Layer 6 of a small transformer language model trained on English Wikipedia (9 layers, counted from 0, width 96).
A neuron adds its activation times its output weights to the MLP's output. To switch it off is to set its activation to zero at one token and run the rest of the model.
A neuron's activation on a vector x is SiLU(gate . x) times (in . x), where the dot is the dot product.

Input weights of the MLP neurons that the questions are about. A number n stands for (n - 500) times 0.0009.
n23 gate: 644,614,260,440,655,666,303,353,504,221,295,459,214,740,641,756,401,650,416,662,557,433,794,518,396,558,364,500,660,684,584,461,384,815,509,301,831,540,413,625,308,470,474,551,741,465,427,457,306,565,562,577,504,655,504,414,432,597,247,613,406,376,596,592,680,205,206,425,451,387,451,500,238,561,615,657,530,388,567,363,410,575,411,495,682,447,320,698,413,423,803,587,437,357,522,465
n65 gate: 391,337,298,340,642,736,478,543,750,419,697,240,306,461,108,649,460,429,491,608,350,500,678,563,652,720,258,335,616,294,469,757,334,580,384,890,387,305,587,729,608,644,785,657,675,460,332,470,763,617,358,303,317,418,304,513,462,579,491,505,496,598,368,544,640,293,459,430,598,465,336,560,460,561,385,545,492,397,513,544,428,513,415,563,335,313,628,416,418,364,346,592,693,400,335,513
n68 gate: 628,460,470,500,556,579,421,835,545,419,515,280,733,644,436,268,258,545,659,683,238,505,335,218,374,409,599,725,300,539,282,432,445,201,495,622,667,336,524,485,666,510,510,367,456,500,640,342,326,165,750,288,476,292,216,422,433,421,375,525,486,505,449,446,697,623,668,352,330,926,669,760,385,295,356,767,319,802,530,202,793,620,841,256,646,500,416,475,393,332,465,569,556,485,620,652
n91 gate: 207,438,675,256,479,526,314,578,353,283,546,537,246,676,500,643,558,271,776,298,521,729,149,332,403,474,298,641,688,701,391,342,526,375,302,266,490,438,418,489,668,470,654,435,958,641,500,415,535,505,307,440,761,540,915,464,490,686,288,755,409,88,511,438,796,282,686,345,495,587,365,321,250,388,339,679,371,411,195,827,479,495,720,596,735,620,366,376,627,606,422,725,474,470,615,434
n106 gate: 672,527,420,465,108,681,571,347,811,418,465,578,473,712,469,418,763,549,446,527,558,442,671,437,731,545,802,657,464,256,482,500,654,572,540,692,482,500,487,536,432,616,584,333,500,258,782,319,613,142,585,634,795,291,487,714,526,438,604,665,370,608,413,616,659,364,591,522,419,311,684,477,531,465,335,414,363,509,653,696,527,460,585,546,561,814,509,157,356,450,345,399,282,417,329,443
n127 gate: 450,541,586,455,538,414,258,520,834,734,655,685,418,469,687,640,495,615,330,434,249,781,421,542,509,444,619,634,583,473,367,599,546,426,518,585,545,739,247,561,584,637,605,390,664,316,290,221,665,787,362,593,269,827,355,527,465,359,638,740,371,615,415,445,593,592,420,751,555,523,320,274,412,527,418,486,513,797,393,385,369,325,824,495,157,458,450,711,437,664,459,505,766,469,694,595
n128 gate: 500,338,627,375,510,554,490,416,375,405,524,403,490,361,588,500,685,500,579,168,642,386,599,385,418,420,529,758,683,740,667,485,410,782,178,626,573,401,437,730,385,770,393,765,617,579,155,671,87,543,163,457,573,601,267,341,595,618,586,480,667,455,241,353,299,679,349,520,282,578,629,825,594,350,466,420,547,385,356,579,500,36,480,530,292,525,382,471,466,304,368,680,690,461,307,199
n131 gate: 466,432,155,622,371,589,692,578,383,518,581,278,612,433,727,430,535,422,685,768,316,552,400,426,428,242,466,322,725,619,470,500,378,461,327,271,699,737,581,596,744,351,734,508,666,470,567,488,529,416,548,479,411,580,513,546,392,483,433,672,646,733,531,539,583,758,302,380,569,686,435,689,228,530,277,591,467,574,622,113,531,603,340,403,572,409,556,629,508,333,799,381,330,407,461,555
n143 gate: 676,338,158,399,342,646,476,273,630,530,451,607,761,490,593,450,280,209,381,576,485,688,411,395,775,630,534,609,247,461,436,403,685,455,584,540,427,381,466,345,270,330,563,770,568,297,639,657,615,572,317,643,801,659,568,471,691,529,763,465,395,743,652,480,796,350,753,819,455,398,589,629,401,485,672,315,599,585,231,604,395,594,266,86,204,634,426,530,611,293,686,680,660,268,540,616
n168 gate: 524,371,25,673,550,528,700,932,461,373,229,515,495,486,471,568,519,500,567,569,552,500,466,588,317,471,385,558,346,619,385,340,476,635,505,642,297,284,363,52,330,385,609,509,362,461,747,847,551,472,702,435,765,593,755,458,454,505,439,559,509,500,500,371,368,518,711,433,221,746,505,49,428,368,701,218,454,427,670,817,710,611,408,382,396,461,486,481,434,426,557,472,315,730,370,609
n23 in: 594,504,479,357,455,692,633,809,365,298,658,331,453,333,397,311,539,647,599,416,479,509,422,587,466,531,800,296,292,363,483,534,378,591,422,376,513,487,385,517,635,450,355,293,368,604,433,284,420,306,197,784,330,702,470,542,512,436,638,522,291,729,78,423,522,447,482,487,457,339,288,635,504,750,302,365,479,343,474,565,395,595,430,354,542,613,436,362,432,839,397,543,794,530,474,428
n65 in: 652,465,431,548,341,412,170,442,450,384,328,152,277,572,421,626,530,306,739,561,623,475,645,309,408,762,490,770,819,594,713,612,405,112,590,744,485,386,221,540,475,500,574,443,687,634,442,438,548,626,764,543,441,394,471,582,701,811,943,292,452,465,352,629,581,415,607,781,385,393,684,687,246,461,252,374,543,686,580,624,480,411,170,495,593,540,515,292,685,581,387,441,172,694,675,520
n68 in: 533,580,565,601,700,430,683,116,619,620,785,646,594,751,430,706,471,533,576,524,294,178,357,366,555,725,415,628,595,678,495,134,600,599,519,568,514,576,584,376,524,477,855,663,444,524,569,650,923,514,600,697,486,399,258,606,532,556,353,688,194,524,437,429,543,594,413,739,675,551,656,712,647,690,655,510,613,238,405,604,366,642,372,143,505,296,533,702,639,341,542,495,380,412,647,546
n91 in: 529,347,564,635,592,363,677,473,305,460,515,612,495,380,727,379,515,475,733,434,490,649,814,144,495,731,510,425,624,471,831,471,670,917,674,652,539,515,417,314,340,286,382,111,485,639,827,576,630,515,127,418,480,731,505,563,643,431,654,79,567,450,495,461,606,500,429,377,579,646,386,345,510,140,683,615,372,295,580,401,500,381,390,429,763,495,525,614,544,353,909,666,485,674,445,344
n106 in: 476,629,462,308,649,353,490,459,544,471,452,446,304,435,500,456,408,649,457,662,457,620,534,461,514,359,490,664,592,638,462,146,451,274,423,520,623,707,538,218,451,353,761,518,395,519,276,370,505,289,278,30,784,341,789,383,797,109,509,500,388,486,629,701,715,473,387,414,201,613,635,395,293,708,438,383,560,714,752,519,559,558,200,490,641,326,691,471,274,216,333,571,407,401,597,505
n127 in: 387,552,306,444,475,670,419,664,428,583,585,431,805,287,486,471,694,438,476,675,566,304,231,563,220,689,396,538,409,448,538,758,543,457,553,603,806,715,491,258,413,477,599,573,561,376,593,100,500,677,644,759,387,649,566,855,454,638,116,461,468,754,333,514,583,377,559,343,711,354,538,505,625,294,667,108,331,490,466,242,442,581,644,358,730,395,505,571,565,368,666,491,325,551,534,786
n128 in: 773,718,535,719,416,490,297,549,366,308,707,311,210,604,627,163,479,684,633,417,414,392,392,567,550,251,439,793,485,242,408,841,572,208,659,359,425,689,244,500,485,422,727,568,722,623,569,495,435,151,495,530,500,550,425,510,278,247,391,552,475,469,458,149,599,592,808,728,469,510,490,686,177,535,531,593,466,268,711,332,375,888,310,370,244,413,556,571,145,432,525,364,500,430,249,625
n131 in: 269,430,692,388,382,670,268,613,407,271,417,291,610,526,640,778,513,597,350,563,815,566,593,366,435,661,763,584,606,212,394,457,389,862,456,374,387,310,396,192,442,284,474,445,491,403,423,398,586,461,509,530,608,479,639,827,483,268,423,658,513,650,613,395,549,483,572,531,367,435,646,238,456,730,394,545,492,393,313,650,724,571,327,486,569,500,557,566,612,608,605,591,325,858,540,366
n143 in: 703,514,338,568,539,555,690,460,599,605,449,476,696,613,212,775,661,608,449,476,542,612,519,415,591,765,305,462,486,620,421,436,661,285,627,271,123,664,606,751,500,325,629,630,509,772,495,433,86,468,439,283,431,309,606,495,441,514,319,424,405,402,639,467,472,322,653,565,626,495,355,285,430,491,593,372,500,481,726,724,586,818,265,319,518,669,574,393,752,352,602,417,813,737,815,463
n168 in: 379,539,558,557,480,640,408,804,352,410,597,581,607,434,466,435,599,206,652,480,665,495,603,272,376,574,437,131,382,204,666,452,569,471,593,605,317,476,490,416,634,622,413,631,364,789,348,467,648,624,569,306,736,500,683,347,736,495,590,400,88,750,737,495,709,635,565,500,215,529,358,86,308,534,495,569,463,416,357,603,818,378,599,225,317,392,782,339,740,490,544,693,510,677,623,841

Output weights of the MLP neurons that the questions are about. A number n stands for (n - 500) times 0.0011.
n23: 468,627,442,537,465,475,531,357,538,465,466,540,378,885,521,620,434,519,770,390,576,511,660,498,883,468,416,611,773,491,433,314,257,476,419,763,604,477,448,452,682,315,718,183,295,293,900,648,427,376,566,741,700,216,361,444,186,481,555,410,318,315,565,519,743,401,696,474,450,453,563,720,288,470,287,393,302,321,601,559,359,520,557,646,772,545,592,408,483,488,609,721,371,792,519,459
n65: 494,346,475,460,605,410,238,269,664,444,564,463,560,436,142,533,787,512,603,368,523,655,535,617,373,630,262,878,607,629,479,790,638,623,249,585,331,503,285,376,224,304,442,464,329,868,563,422,741,409,556,615,643,535,439,748,642,603,483,837,480,571,288,469,315,208,442,721,611,344,299,427,503,630,438,237,296,471,506,354,459,365,576,483,527,532,609,570,468,743,648,285,535,501,638,847
n68: 606,248,613,549,447,781,436,540,735,419,430,716,409,439,397,521,871,491,567,355,493,474,626,423,527,638,614,191,481,702,419,479,491,357,376,662,418,578,598,761,440,452,584,865,461,438,469,428,411,294,462,609,353,417,515,434,640,579,485,603,622,606,712,620,444,761,517,266,27,442,362,624,557,535,296,327,844,571,443,493,624,390,551,545,254,682,616,689,470,772,475,318,326,706,531,347
n91: 590,482,479,660,584,564,817,537,288,801,471,716,500,545,774,496,517,456,709,177,490,437,461,328,438,273,556,698,767,554,634,531,545,379,352,663,741,328,485,372,583,819,482,470,455,505,658,594,726,446,635,548,383,478,712,579,633,535,720,612,613,641,568,486,481,357,437,293,531,748,333,858,543,453,353,308,444,700,767,731,363,684,553,464,90,380,580,509,266,574,418,277,446,556,471,595
n106: 789,503,957,510,573,580,761,479,532,626,605,335,564,402,593,446,531,657,558,371,596,471,581,663,682,613,484,504,433,304,404,487,698,506,144,357,313,235,632,421,513,426,708,537,508,576,751,736,525,355,734,585,596,382,463,444,556,784,447,420,142,585,489,309,410,511,748,378,497,581,703,461,410,472,427,219,402,407,507,310,382,590,530,372,242,538,757,477,413,409,437,354,334,722,343,547
n127: 155,242,887,505,522,507,429,538,499,617,549,671,648,567,608,645,291,382,447,263,467,603,696,697,384,436,606,545,556,589,591,578,477,450,569,239,229,504,414,520,266,548,479,8,634,459,288,278,396,626,586,875,704,617,592,493,585,283,714,673,562,679,360,568,649,533,503,403,360,417,520,613,399,947,515,391,256,568,543,699,386,473,605,642,151,412,327,191,423,626,519,300,669,281,544,576
n128: 371,453,243,528,488,573,783,517,538,643,518,597,869,481,482,528,501,234,736,310,594,550,643,404,90,704,187,457,520,815,605,449,797,238,148,731,439,514,796,350,212,603,463,654,483,269,542,272,354,321,418,490,523,430,520,373,595,503,705,504,684,704,487,695,291,461,213,664,454,288,622,433,211,468,218,474,459,422,522,583,876,597,731,178,521,399,515,500,380,669,510,585,526,615,504,661
n131: 505,526,430,592,459,748,360,897,792,315,546,229,772,377,531,588,491,530,650,507,445,488,481,185,488,444,472,679,466,715,268,388,655,745,537,700,380,239,564,357,494,505,491,576,516,407,416,317,568,483,680,576,908,814,592,224,402,673,543,698,774,405,445,639,414,587,501,631,539,510,492,620,472,553,761,466,588,509,488,493,310,527,321,296,629,685,295,709,318,544,766,561,553,383,653,284
n143: 447,391,540,503,639,343,318,251,552,586,399,626,477,109,537,420,412,218,602,672,471,522,494,543,326,291,631,665,559,533,461,547,375,777,356,744,613,366,371,435,558,782,576,302,535,610,607,810,651,577,79,651,422,301,717,700,262,478,794,686,366,649,250,556,549,640,458,347,426,543,550,716,444,397,411,349,391,353,269,338,404,625,575,514,403,543,396,538,321,468,596,488,244,627,248,386
n168: 627,619,666,597,616,625,305,504,191,525,316,576,501,295,740,341,502,799,623,732,274,368,383,689,374,471,488,691,430,673,461,417,608,263,732,543,628,185,555,472,724,699,259,467,615,353,319,720,461,462,256,303,649,778,641,543,595,722,303,500,581,427,401,431,522,519,523,506,408,419,543,867,800,620,499,385,687,437,486,363,415,861,344,677,400,538,709,375,418,476,272,469,377,469,739,511

Each question names a token from some text and the token that comes next. It shows the vector x that enters the MLP there. A number n stands for (n - 500) times 0.0081.

Then comes g, the gradient of the next token's log-probability with respect to the MLP's output, scaled to length 1. A neuron's effect is roughly proportional to its activation times (output weights . g). A number n stands for (n - 500) times 0.00084.

" al", then "-"
x: 538,605,568,488,661,468,391,290,628,540,474,702,491,384,578,528,478,615,220,521,525,542,461,364,348,528,618,357,343,525,316,600,549,362,533,365,328,514,387,499,867,421,455,547,284,519,317,489,620,490,471,431,362,646,525,509,463,357,637,431,576,484,509,444,405,539,313,544,622,568,436,541,795,425,403,582,462,540,586,614,397,450,643,639,468,399,482,467,567,589,531,442,423,562,692,589
g: 390,346,494,662,510,472,459,580,444,572,516,433,601,515,474,387,609,588,424,628,398,673,398,345,482,458,539,381,393,541,405,409,730,487,535,746,628,533,220,461,397,589,425,612,657,753,584,437,404,551,467,402,666,396,334,572,556,675,477,437,663,462,364,416,329,256,225,364,775,511,641,451,530,498,443,497,409,376,384,388,510,574,713,301,636,616,733,507,219,508,555,442,494,432,554,587
Switching off which neuron hurts the next token most? n127

"if", then "in"
x: 462,670,407,505,698,589,404,602,380,474,395,614,385,433,474,323,600,248,502,689,478,503,361,584,392,552,384,246,350,451,428,610,506,276,573,675,609,488,503,313,521,604,475,428,351,441,633,523,480,435,528,421,405,763,362,391,575,572,432,381,667,308,485,343,462,582,561,433,317,587,560,475,543,423,446,566,324,569,478,572,452,499,568,517,336,608,508,368,463,558,516,590,437,549,712,698
g: 587,452,565,405,449,492,492,509,606,752,419,484,760,655,497,472,116,707,547,693,456,244,463,499,292,446,512,543,324,352,449,388,538,575,475,512,391,497,409,252,608,392,602,513,675,402,580,468,291,313,538,491,562,737,639,461,617,585,427,533,429,482,480,781,384,331,575,363,308,558,538,442,556,440,411,696,566,574,554,465,506,562,537,581,399,553,497,295,671,442,333,455,437,295,561,509
Which two neurons, each switched off alone, lower its probability most, in order? n168, n68

" Ch", then "u"
x: 491,596,439,464,715,476,499,57,529,618,423,515,467,336,558,535,398,560,593,486,497,627,519,458,432,503,657,303,342,349,471,549,405,457,582,495,493,568,570,554,563,417,444,609,477,506,444,569,566,541,463,581,642,602,678,443,533,474,529,532,713,495,403,629,571,558,501,325,495,710,573,494,647,502,477,581,534,616,476,622,370,569,507,523,428,418,566,261,587,371,443,467,658,517,454,528
g: 367,634,469,333,373,662,427,482,588,408,366,463,434,598,571,642,661,244,605,507,464,391,614,557,363,313,528,467,542,628,364,740,561,614,582,635,384,494,201,339,584,502,538,658,482,517,424,555,549,640,277,570,433,571,430,432,484,336,263,538,552,593,516,441,559,557,649,570,505,471,375,430,450,344,497,547,582,317,496,389,313,342,351,640,620,348,322,546,355,681,367,182,645,474,666,412
Switching off which neuron hurts the next token most? n106

"un", then "ter"
x: 499,610,504,536,563,367,317,137,464,515,542,538,297,272,755,390,511,567,349,703,495,416,459,443,570,591,410,458,572,501,551,497,501,396,482,520,601,477,590,602,619,571,454,576,512,507,434,620,478,510,474,565,390,760,640,526,755,550,607,462,711,507,452,449,383,632,522,597,449,620,286,563,531,380,650,515,369,476,412,454,491,586,468,515,372,371,537,539,566,682,626,514,584,457,537,540
g: 590,524,452,354,303,557,457,582,674,490,447,641,305,459,481,671,610,383,457,570,456,416,420,560,534,621,470,593,117,341,521,687,562,336,541,374,419,608,596,604,582,533,744,473,439,417,619,468,151,461,590,599,566,492,320,539,465,721,615,460,541,651,729,492,472,305,674,622,645,337,340,612,529,543,523,419,559,504,605,500,621,425,702,456,581,615,560,636,621,449,681,639,493,620,491,294
Switching off which neuron hurts the next token most? n143

"a", then "'"
x: 478,588,487,411,527,748,488,219,596,478,334,513,510,495,346,381,444,445,491,386,375,390,537,427,393,409,616,245,391,535,435,437,341,416,487,640,430,570,425,438,446,624,530,634,493,519,399,654,511,509,286,619,511,471,529,310,508,354,478,591,612,444,319,511,600,601,371,428,490,676,555,337,633,489,621,588,412,501,589,575,317,669,407,575,647,494,616,592,515,507,657,432,627,495,658,550
g: 389,529,589,387,529,539,401,517,620,603,396,645,393,409,443,679,676,395,501,294,559,564,712,604,458,424,572,599,431,608,482,261,641,731,700,430,521,713,428,836,226,344,504,523,566,530,539,552,368,321,420,442,566,525,445,496,321,502,309,636,600,642,605,518,451,447,596,457,387,501,442,488,319,535,310,660,544,481,424,531,613,386,517,561,620,256,567,646,382,380,550,501,550,312,204,570
Which neuron, switched off, raises the next token's probability most? n65

" R", then "ound"
x: 590,514,713,597,462,551,452,185,431,612,319,556,557,402,595,420,647,657,579,554,538,556,484,369,463,500,485,194,530,422,443,480,433,503,519,511,530,502,488,496,508,542,525,787,487,572,358,644,472,269,600,635,557,440,443,522,483,541,676,395,623,456,458,536,490,645,642,306,443,514,539,362,580,537,334,577,437,387,404,609,486,432,563,428,520,367,357,426,577,564,397,354,511,464,530,530
g: 474,645,289,243,399,555,536,472,665,425,382,417,637,702,507,394,439,690,616,466,368,553,496,409,565,596,682,440,665,685,704,599,503,486,470,561,718,370,494,489,744,396,503,491,465,587,407,488,387,704,566,548,486,253,461,313,183,607,518,507,386,513,526,726,545,623,539,599,381,492,644,440,305,413,410,337,508,391,496,392,656,248,539,577,564,508,367,523,604,299,444,623,567,708,466,503
Switching off which neuron hurts the next token most? n168

" Un", then "ion"
x: 493,567,532,650,548,543,266,193,435,718,478,679,301,428,511,493,532,526,445,539,689,528,429,484,623,604,560,402,472,478,514,446,309,352,358,517,669,414,538,575,572,501,548,583,637,514,548,633,537,428,591,504,549,580,471,533,535,462,638,376,662,599,429,302,423,699,516,485,325,449,323,399,576,457,366,713,625,322,361,677,467,479,558,436,427,499,481,336,562,453,421,394,541,348,676,423
g: 446,356,573,336,408,414,410,603,506,513,456,408,424,419,535,657,459,440,506,403,615,357,437,688,425,451,380,553,466,209,644,736,510,667,385,406,376,570,593,648,351,492,662,554,571,649,655,456,185,581,485,491,334,528,455,463,656,789,333,475,550,539,675,477,505,380,251,523,371,601,392,663,681,546,370,395,629,430,540,593,725,452,488,502,577,737,547,617,503,459,536,326,762,575,409,433
Switching off which neuron hurts the next token most? n143

" |", then " "
x: 583,590,643,664,576,534,568,175,624,491,272,611,516,475,431,561,488,587,426,688,436,509,497,435,264,568,576,276,392,505,608,511,433,489,426,493,474,554,479,534,583,534,302,812,479,783,540,504,499,499,550,407,417,620,547,481,490,397,523,576,575,335,474,539,513,495,449,568,549,560,402,544,505,505,427,476,455,565,546,547,671,528,455,476,665,399,601,469,506,512,619,248,516,446,675,541
g: 681,390,655,549,496,402,638,590,554,717,475,499,422,99,541,422,454,591,426,615,137,526,400,409,512,608,719,453,563,544,490,521,503,614,577,310,375,368,418,429,584,652,543,430,433,588,486,532,542,440,532,554,626,745,462,457,608,408,548,508,428,587,284,500,478,475,591,409,407,473,545,675,442,425,425,502,533,348,209,437,632,520,472,680,619,686,475,321,225,251,622,340,392,526,442,465
Switching off which neuron hurts the next token most? n23

" s", then "up"
x: 457,628,636,492,535,550,340,254,480,670,436,687,516,494,595,405,571,496,755,483,515,593,604,296,315,508,716,456,503,323,508,634,477,363,522,581,542,530,402,510,521,531,513,669,419,350,468,400,654,457,626,581,313,450,625,500,363,496,583,532,620,439,513,538,593,588,840,422,677,388,456,464,778,362,416,491,491,547,445,590,484,440,445,547,674,539,290,467,575,378,470,504,370,522,511,549
g: 219,516,562,485,508,568,599,502,447,674,424,456,426,661,651,459,536,629,719,564,379,534,358,687,578,387,506,479,686,454,549,554,494,726,531,438,309,603,381,330,469,369,841,428,501,692,533,471,619,193,575,369,696,612,461,664,545,582,499,275,625,264,388,387,497,496,509,543,502,440,245,510,486,714,470,616,557,402,563,395,683,428,386,493,665,585,370,508,444,473,549,497,466,546,366,298
Switching off which neuron hurts the next token most? n23

"ec", then "ember"
x: 471,532,674,583,613,501,533,391,583,626,423,753,506,278,465,518,527,788,578,649,370,431,458,433,430,346,585,422,306,493,405,560,348,357,637,511,446,354,530,577,422,429,546,592,418,555,411,475,668,506,531,573,574,768,365,480,728,438,750,396,491,514,501,549,498,479,490,264,493,500,325,579,749,512,396,505,557,369,365,578,674,520,472,653,724,514,497,485,644,410,684,613,679,548,531,452
g: 483,387,253,306,448,383,525,626,618,389,538,530,650,472,437,665,554,666,357,658,450,762,825,392,604,549,423,490,583,465,475,258,384,534,502,434,598,626,498,456,294,520,619,502,653,481,570,482,606,613,267,598,610,530,363,428,475,394,582,488,497,391,689,545,469,325,347,480,311,609,552,495,338,288,594,620,390,285,573,350,428,435,560,484,691,563,476,362,481,259,629,397,633,531,403,697
Switching off which neuron hurts the next token most? n91

"y", then " |\n"
x: 410,586,541,584,654,544,230,190,541,422,279,521,371,558,513,438,573,561,445,667,598,624,535,462,479,562,392,527,376,527,401,688,505,374,530,460,352,416,620,452,537,571,362,601,394,683,477,451,525,715,552,282,509,412,636,518,585,305,355,608,789,369,509,465,563,480,473,452,710,552,555,606,474,540,505,603,580,420,538,546,430,483,468,545,613,496,529,371,568,479,463,440,538,387,605,600
g: 675,373,426,432,521,431,433,560,560,377,484,492,420,365,622,609,382,515,495,511,542,520,712,557,426,446,576,555,451,534,306,530,720,444,499,591,620,442,468,512,612,551,509,456,794,629,490,258,490,316,575,572,434,291,381,640,308,503,322,549,497,465,771,735,430,647,504,400,530,312,554,497,514,416,455,396,548,264,443,591,419,378,739,353,391,548,541,483,862,695,384,309,497,626,472,274
Switching off which neuron hurts the next token most? n91

"al", then "uc"
x: 607,636,497,610,535,521,351,262,612,415,326,707,487,563,591,388,411,494,450,458,599,547,507,454,341,572,317,337,341,430,475,548,529,441,443,423,465,425,572,444,713,446,382,721,483,494,389,664,505,576,328,433,437,515,578,353,512,296,486,439,543,510,419,758,443,544,406,520,572,643,315,627,648,519,558,470,528,597,553,736,462,550,468,497,651,494,612,465,644,389,692,342,532,394,705,539
g: 238,441,424,267,495,675,345,397,248,285,675,251,483,618,443,746,393,423,524,490,580,612,665,577,494,385,499,381,368,674,563,566,502,690,654,650,611,784,554,412,546,715,549,578,417,580,565,458,546,354,579,489,314,460,554,639,373,436,642,605,526,564,440,697,370,491,680,463,458,332,291,421,555,459,556,570,452,473,380,669,552,347,440,475,380,561,337,393,464,382,468,387,591,598,382,457
Switching off which neuron hurts the next token most? n143

"b", then "y"
x: 701,564,388,634,584,628,422,368,540,601,344,636,554,599,400,447,483,528,619,458,526,500,528,434,754,664,623,454,466,544,459,455,498,459,617,564,409,406,502,514,556,380,425,545,380,594,364,507,479,736,189,644,589,491,568,507,400,742,713,388,567,530,397,391,364,672,597,522,418,470,499,549,498,441,431,270,604,522,574,713,595,516,344,619,598,631,511,310,572,516,502,494,527,420,751,611
g: 451,487,371,447,480,294,449,529,539,609,580,539,652,518,669,466,345,190,549,571,374,316,359,619,596,740,572,578,611,224,350,333,680,735,466,484,582,644,388,763,609,563,383,446,555,735,457,488,707,651,505,474,558,475,423,589,439,465,436,512,623,703,484,618,641,582,368,611,519,444,333,752,619,513,473,487,380,527,482,361,483,584,440,501,460,353,508,638,370,716,668,409,405,353,440,462
Switching off which neuron hurts the next token most? n143

"h", then "m"
x: 523,653,226,463,732,581,555,274,586,680,424,615,491,587,466,369,433,334,374,672,410,404,535,491,433,338,571,489,672,417,371,462,419,312,429,614,435,408,502,480,659,329,431,420,426,494,311,600,561,720,390,567,593,780,612,425,386,408,499,510,513,402,452,581,518,639,522,419,484,527,441,623,777,542,610,630,431,442,617,423,521,686,500,496,613,481,537,501,456,579,520,415,601,478,577,547
g: 321,371,542,517,460,440,545,444,822,641,348,458,501,439,379,542,481,533,495,379,600,593,544,629,282,648,386,579,431,525,381,410,594,262,460,511,387,754,307,697,657,211,557,401,528,453,349,555,683,573,546,398,440,337,532,417,344,384,622,540,642,479,386,354,634,635,486,498,569,421,276,497,534,258,360,333,472,522,338,447,609,424,459,433,726,442,463,375,529,512,391,625,423,296,549,300
Switching off which neuron hurts the next token most? n131

"ic", then " t"
x: 594,590,888,546,702,608,578,367,525,590,653,644,461,693,470,337,407,581,433,500,707,358,493,609,445,470,629,607,738,436,424,740,373,442,513,535,440,460,585,433,498,418,566,541,442,540,530,543,335,477,637,557,571,535,493,466,633,411,518,461,384,364,472,286,540,599,457,358,526,395,330,617,599,554,571,473,523,435,592,504,424,604,554,598,552,512,576,532,461,732,528,368,509,380,768,638
g: 342,516,437,327,528,525,614,416,531,364,625,367,610,515,515,450,557,735,271,543,637,333,654,439,422,334,385,574,556,541,552,520,557,670,210,539,655,525,569,470,580,510,530,612,444,852,532,413,590,678,482,284,598,188,387,571,512,483,515,591,614,602,428,345,460,565,663,376,531,576,529,324,190,516,432,477,440,566,416,455,459,729,487,344,333,777,603,404,350,513,493,480,601,522,474,555
Which neuron, switched off, raises the next token's probability most? n128

"h", then " P"
x: 502,682,505,506,715,490,425,166,628,599,319,644,435,647,477,471,473,473,522,610,577,617,526,412,410,587,511,478,551,485,474,429,461,364,529,461,453,432,696,476,750,547,410,594,545,628,557,577,629,794,494,378,549,616,631,417,559,260,420,474,742,408,455,617,538,608,510,513,523,688,478,647,485,598,493,562,451,475,506,639,546,557,498,590,548,510,559,695,557,472,416,478,440,444,707,526
g: 393,471,561,517,572,776,550,377,494,475,443,380,642,783,313,664,533,577,400,414,416,385,550,609,436,469,528,473,255,561,612,469,354,612,385,321,583,525,425,521,553,719,418,584,391,620,601,284,650,494,357,316,582,390,423,517,591,372,574,510,618,499,618,246,530,548,237,546,537,502,493,529,296,382,431,597,371,662,546,358,771,440,539,478,741,417,570,572,534,750,674,435,591,387,566,652
Switching off which neuron hurts the next token most? n128

"nd", then " D"
x: 673,530,360,538,551,578,470,288,339,625,478,640,539,706,437,472,656,447,475,562,333,478,279,565,543,552,672,359,302,610,640,490,563,494,454,307,409,728,565,406,581,550,478,610,434,351,471,609,661,391,438,684,521,571,681,540,642,407,584,406,550,401,264,386,685,570,626,367,530,659,519,406,486,412,495,541,510,470,451,519,392,676,488,421,409,591,496,469,487,579,717,488,392,501,562,683
g: 551,320,520,534,323,653,719,519,525,422,430,438,767,505,477,811,591,652,593,473,237,681,561,543,389,517,466,471,633,435,670,316,536,492,234,553,488,659,526,529,540,504,514,522,430,606,616,441,573,554,451,382,461,545,588,444,434,624,432,408,483,350,733,473,383,395,601,667,655,439,476,551,330,576,226,536,475,675,654,465,571,348,504,470,674,303,355,512,547,345,536,488,569,194,308,372
Which neuron, switched off, raises the next token's probability most? n143

",", then " w"
x: 518,591,592,582,609,448,697,190,508,796,537,652,297,591,512,535,630,724,315,634,435,471,663,590,351,536,535,476,495,446,574,489,478,394,466,458,511,496,423,513,590,582,291,588,379,512,591,407,539,405,536,366,577,496,481,549,594,578,393,408,594,609,461,567,579,712,620,495,519,416,481,362,423,435,476,467,468,617,494,655,604,537,424,699,711,630,502,472,387,458,568,550,544,288,560,576
g: 495,462,412,423,515,428,602,577,552,409,679,384,596,417,551,498,537,609,462,527,675,444,621,540,573,493,569,385,443,387,844,415,350,362,355,438,527,573,431,418,328,348,512,419,310,275,672,399,451,395,609,457,621,498,772,601,636,633,434,701,662,586,703,404,383,358,415,284,592,635,509,397,395,364,461,661,550,588,510,287,526,489,667,555,340,291,260,421,490,447,531,650,557,552,639,746
Switching off which neuron hurts the next token most? n106

" M", then "ed"
x: 424,591,514,564,595,475,488,247,406,557,279,560,564,290,631,474,486,665,376,525,472,508,502,369,357,431,469,279,413,370,379,688,386,417,587,504,537,453,616,559,433,432,478,612,498,482,436,724,418,480,516,623,520,627,459,603,593,410,583,358,649,538,512,525,544,621,643,420,436,565,510,442,658,486,418,433,485,412,494,495,439,694,538,522,631,437,397,334,600,349,349,292,462,449,526,785
g: 317,502,650,466,499,357,691,618,399,566,362,416,550,574,541,316,182,637,614,488,497,431,570,295,490,537,274,605,416,636,655,361,559,522,612,341,736,591,410,710,556,387,852,493,592,649,655,450,390,517,540,444,318,448,436,407,354,639,364,616,372,489,418,365,588,609,617,427,638,513,540,580,633,629,383,569,498,352,590,433,538,358,457,459,585,399,680,445,537,719,529,529,402,663,317,467
Switching off which neuron hurts the next token most? n23

"-", then " M"
x: 475,415,504,579,551,429,597,229,440,684,594,630,563,441,476,617,585,605,433,476,410,503,521,575,240,559,446,293,381,475,497,354,373,559,540,588,531,548,616,444,592,573,463,461,307,624,532,352,515,432,445,386,430,544,732,608,502,498,555,504,793,389,553,322,453,612,518,490,608,426,561,646,487,353,255,437,586,559,603,576,561,530,481,606,647,534,484,502,517,549,740,527,547,472,490,745
g: 437,408,377,635,314,544,471,360,355,656,620,423,622,524,421,639,379,384,357,323,629,637,694,724,521,527,570,378,510,330,603,420,625,504,331,373,347,479,453,207,613,514,349,547,422,520,499,609,563,637,211,384,491,457,498,609,634,420,526,414,325,515,666,530,390,564,515,511,547,587,504,339,509,663,630,383,178,241,587,355,432,616,645,554,642,493,663,409,504,682,414,590,503,437,630,405
Switching off which neuron hurts the next token most? n131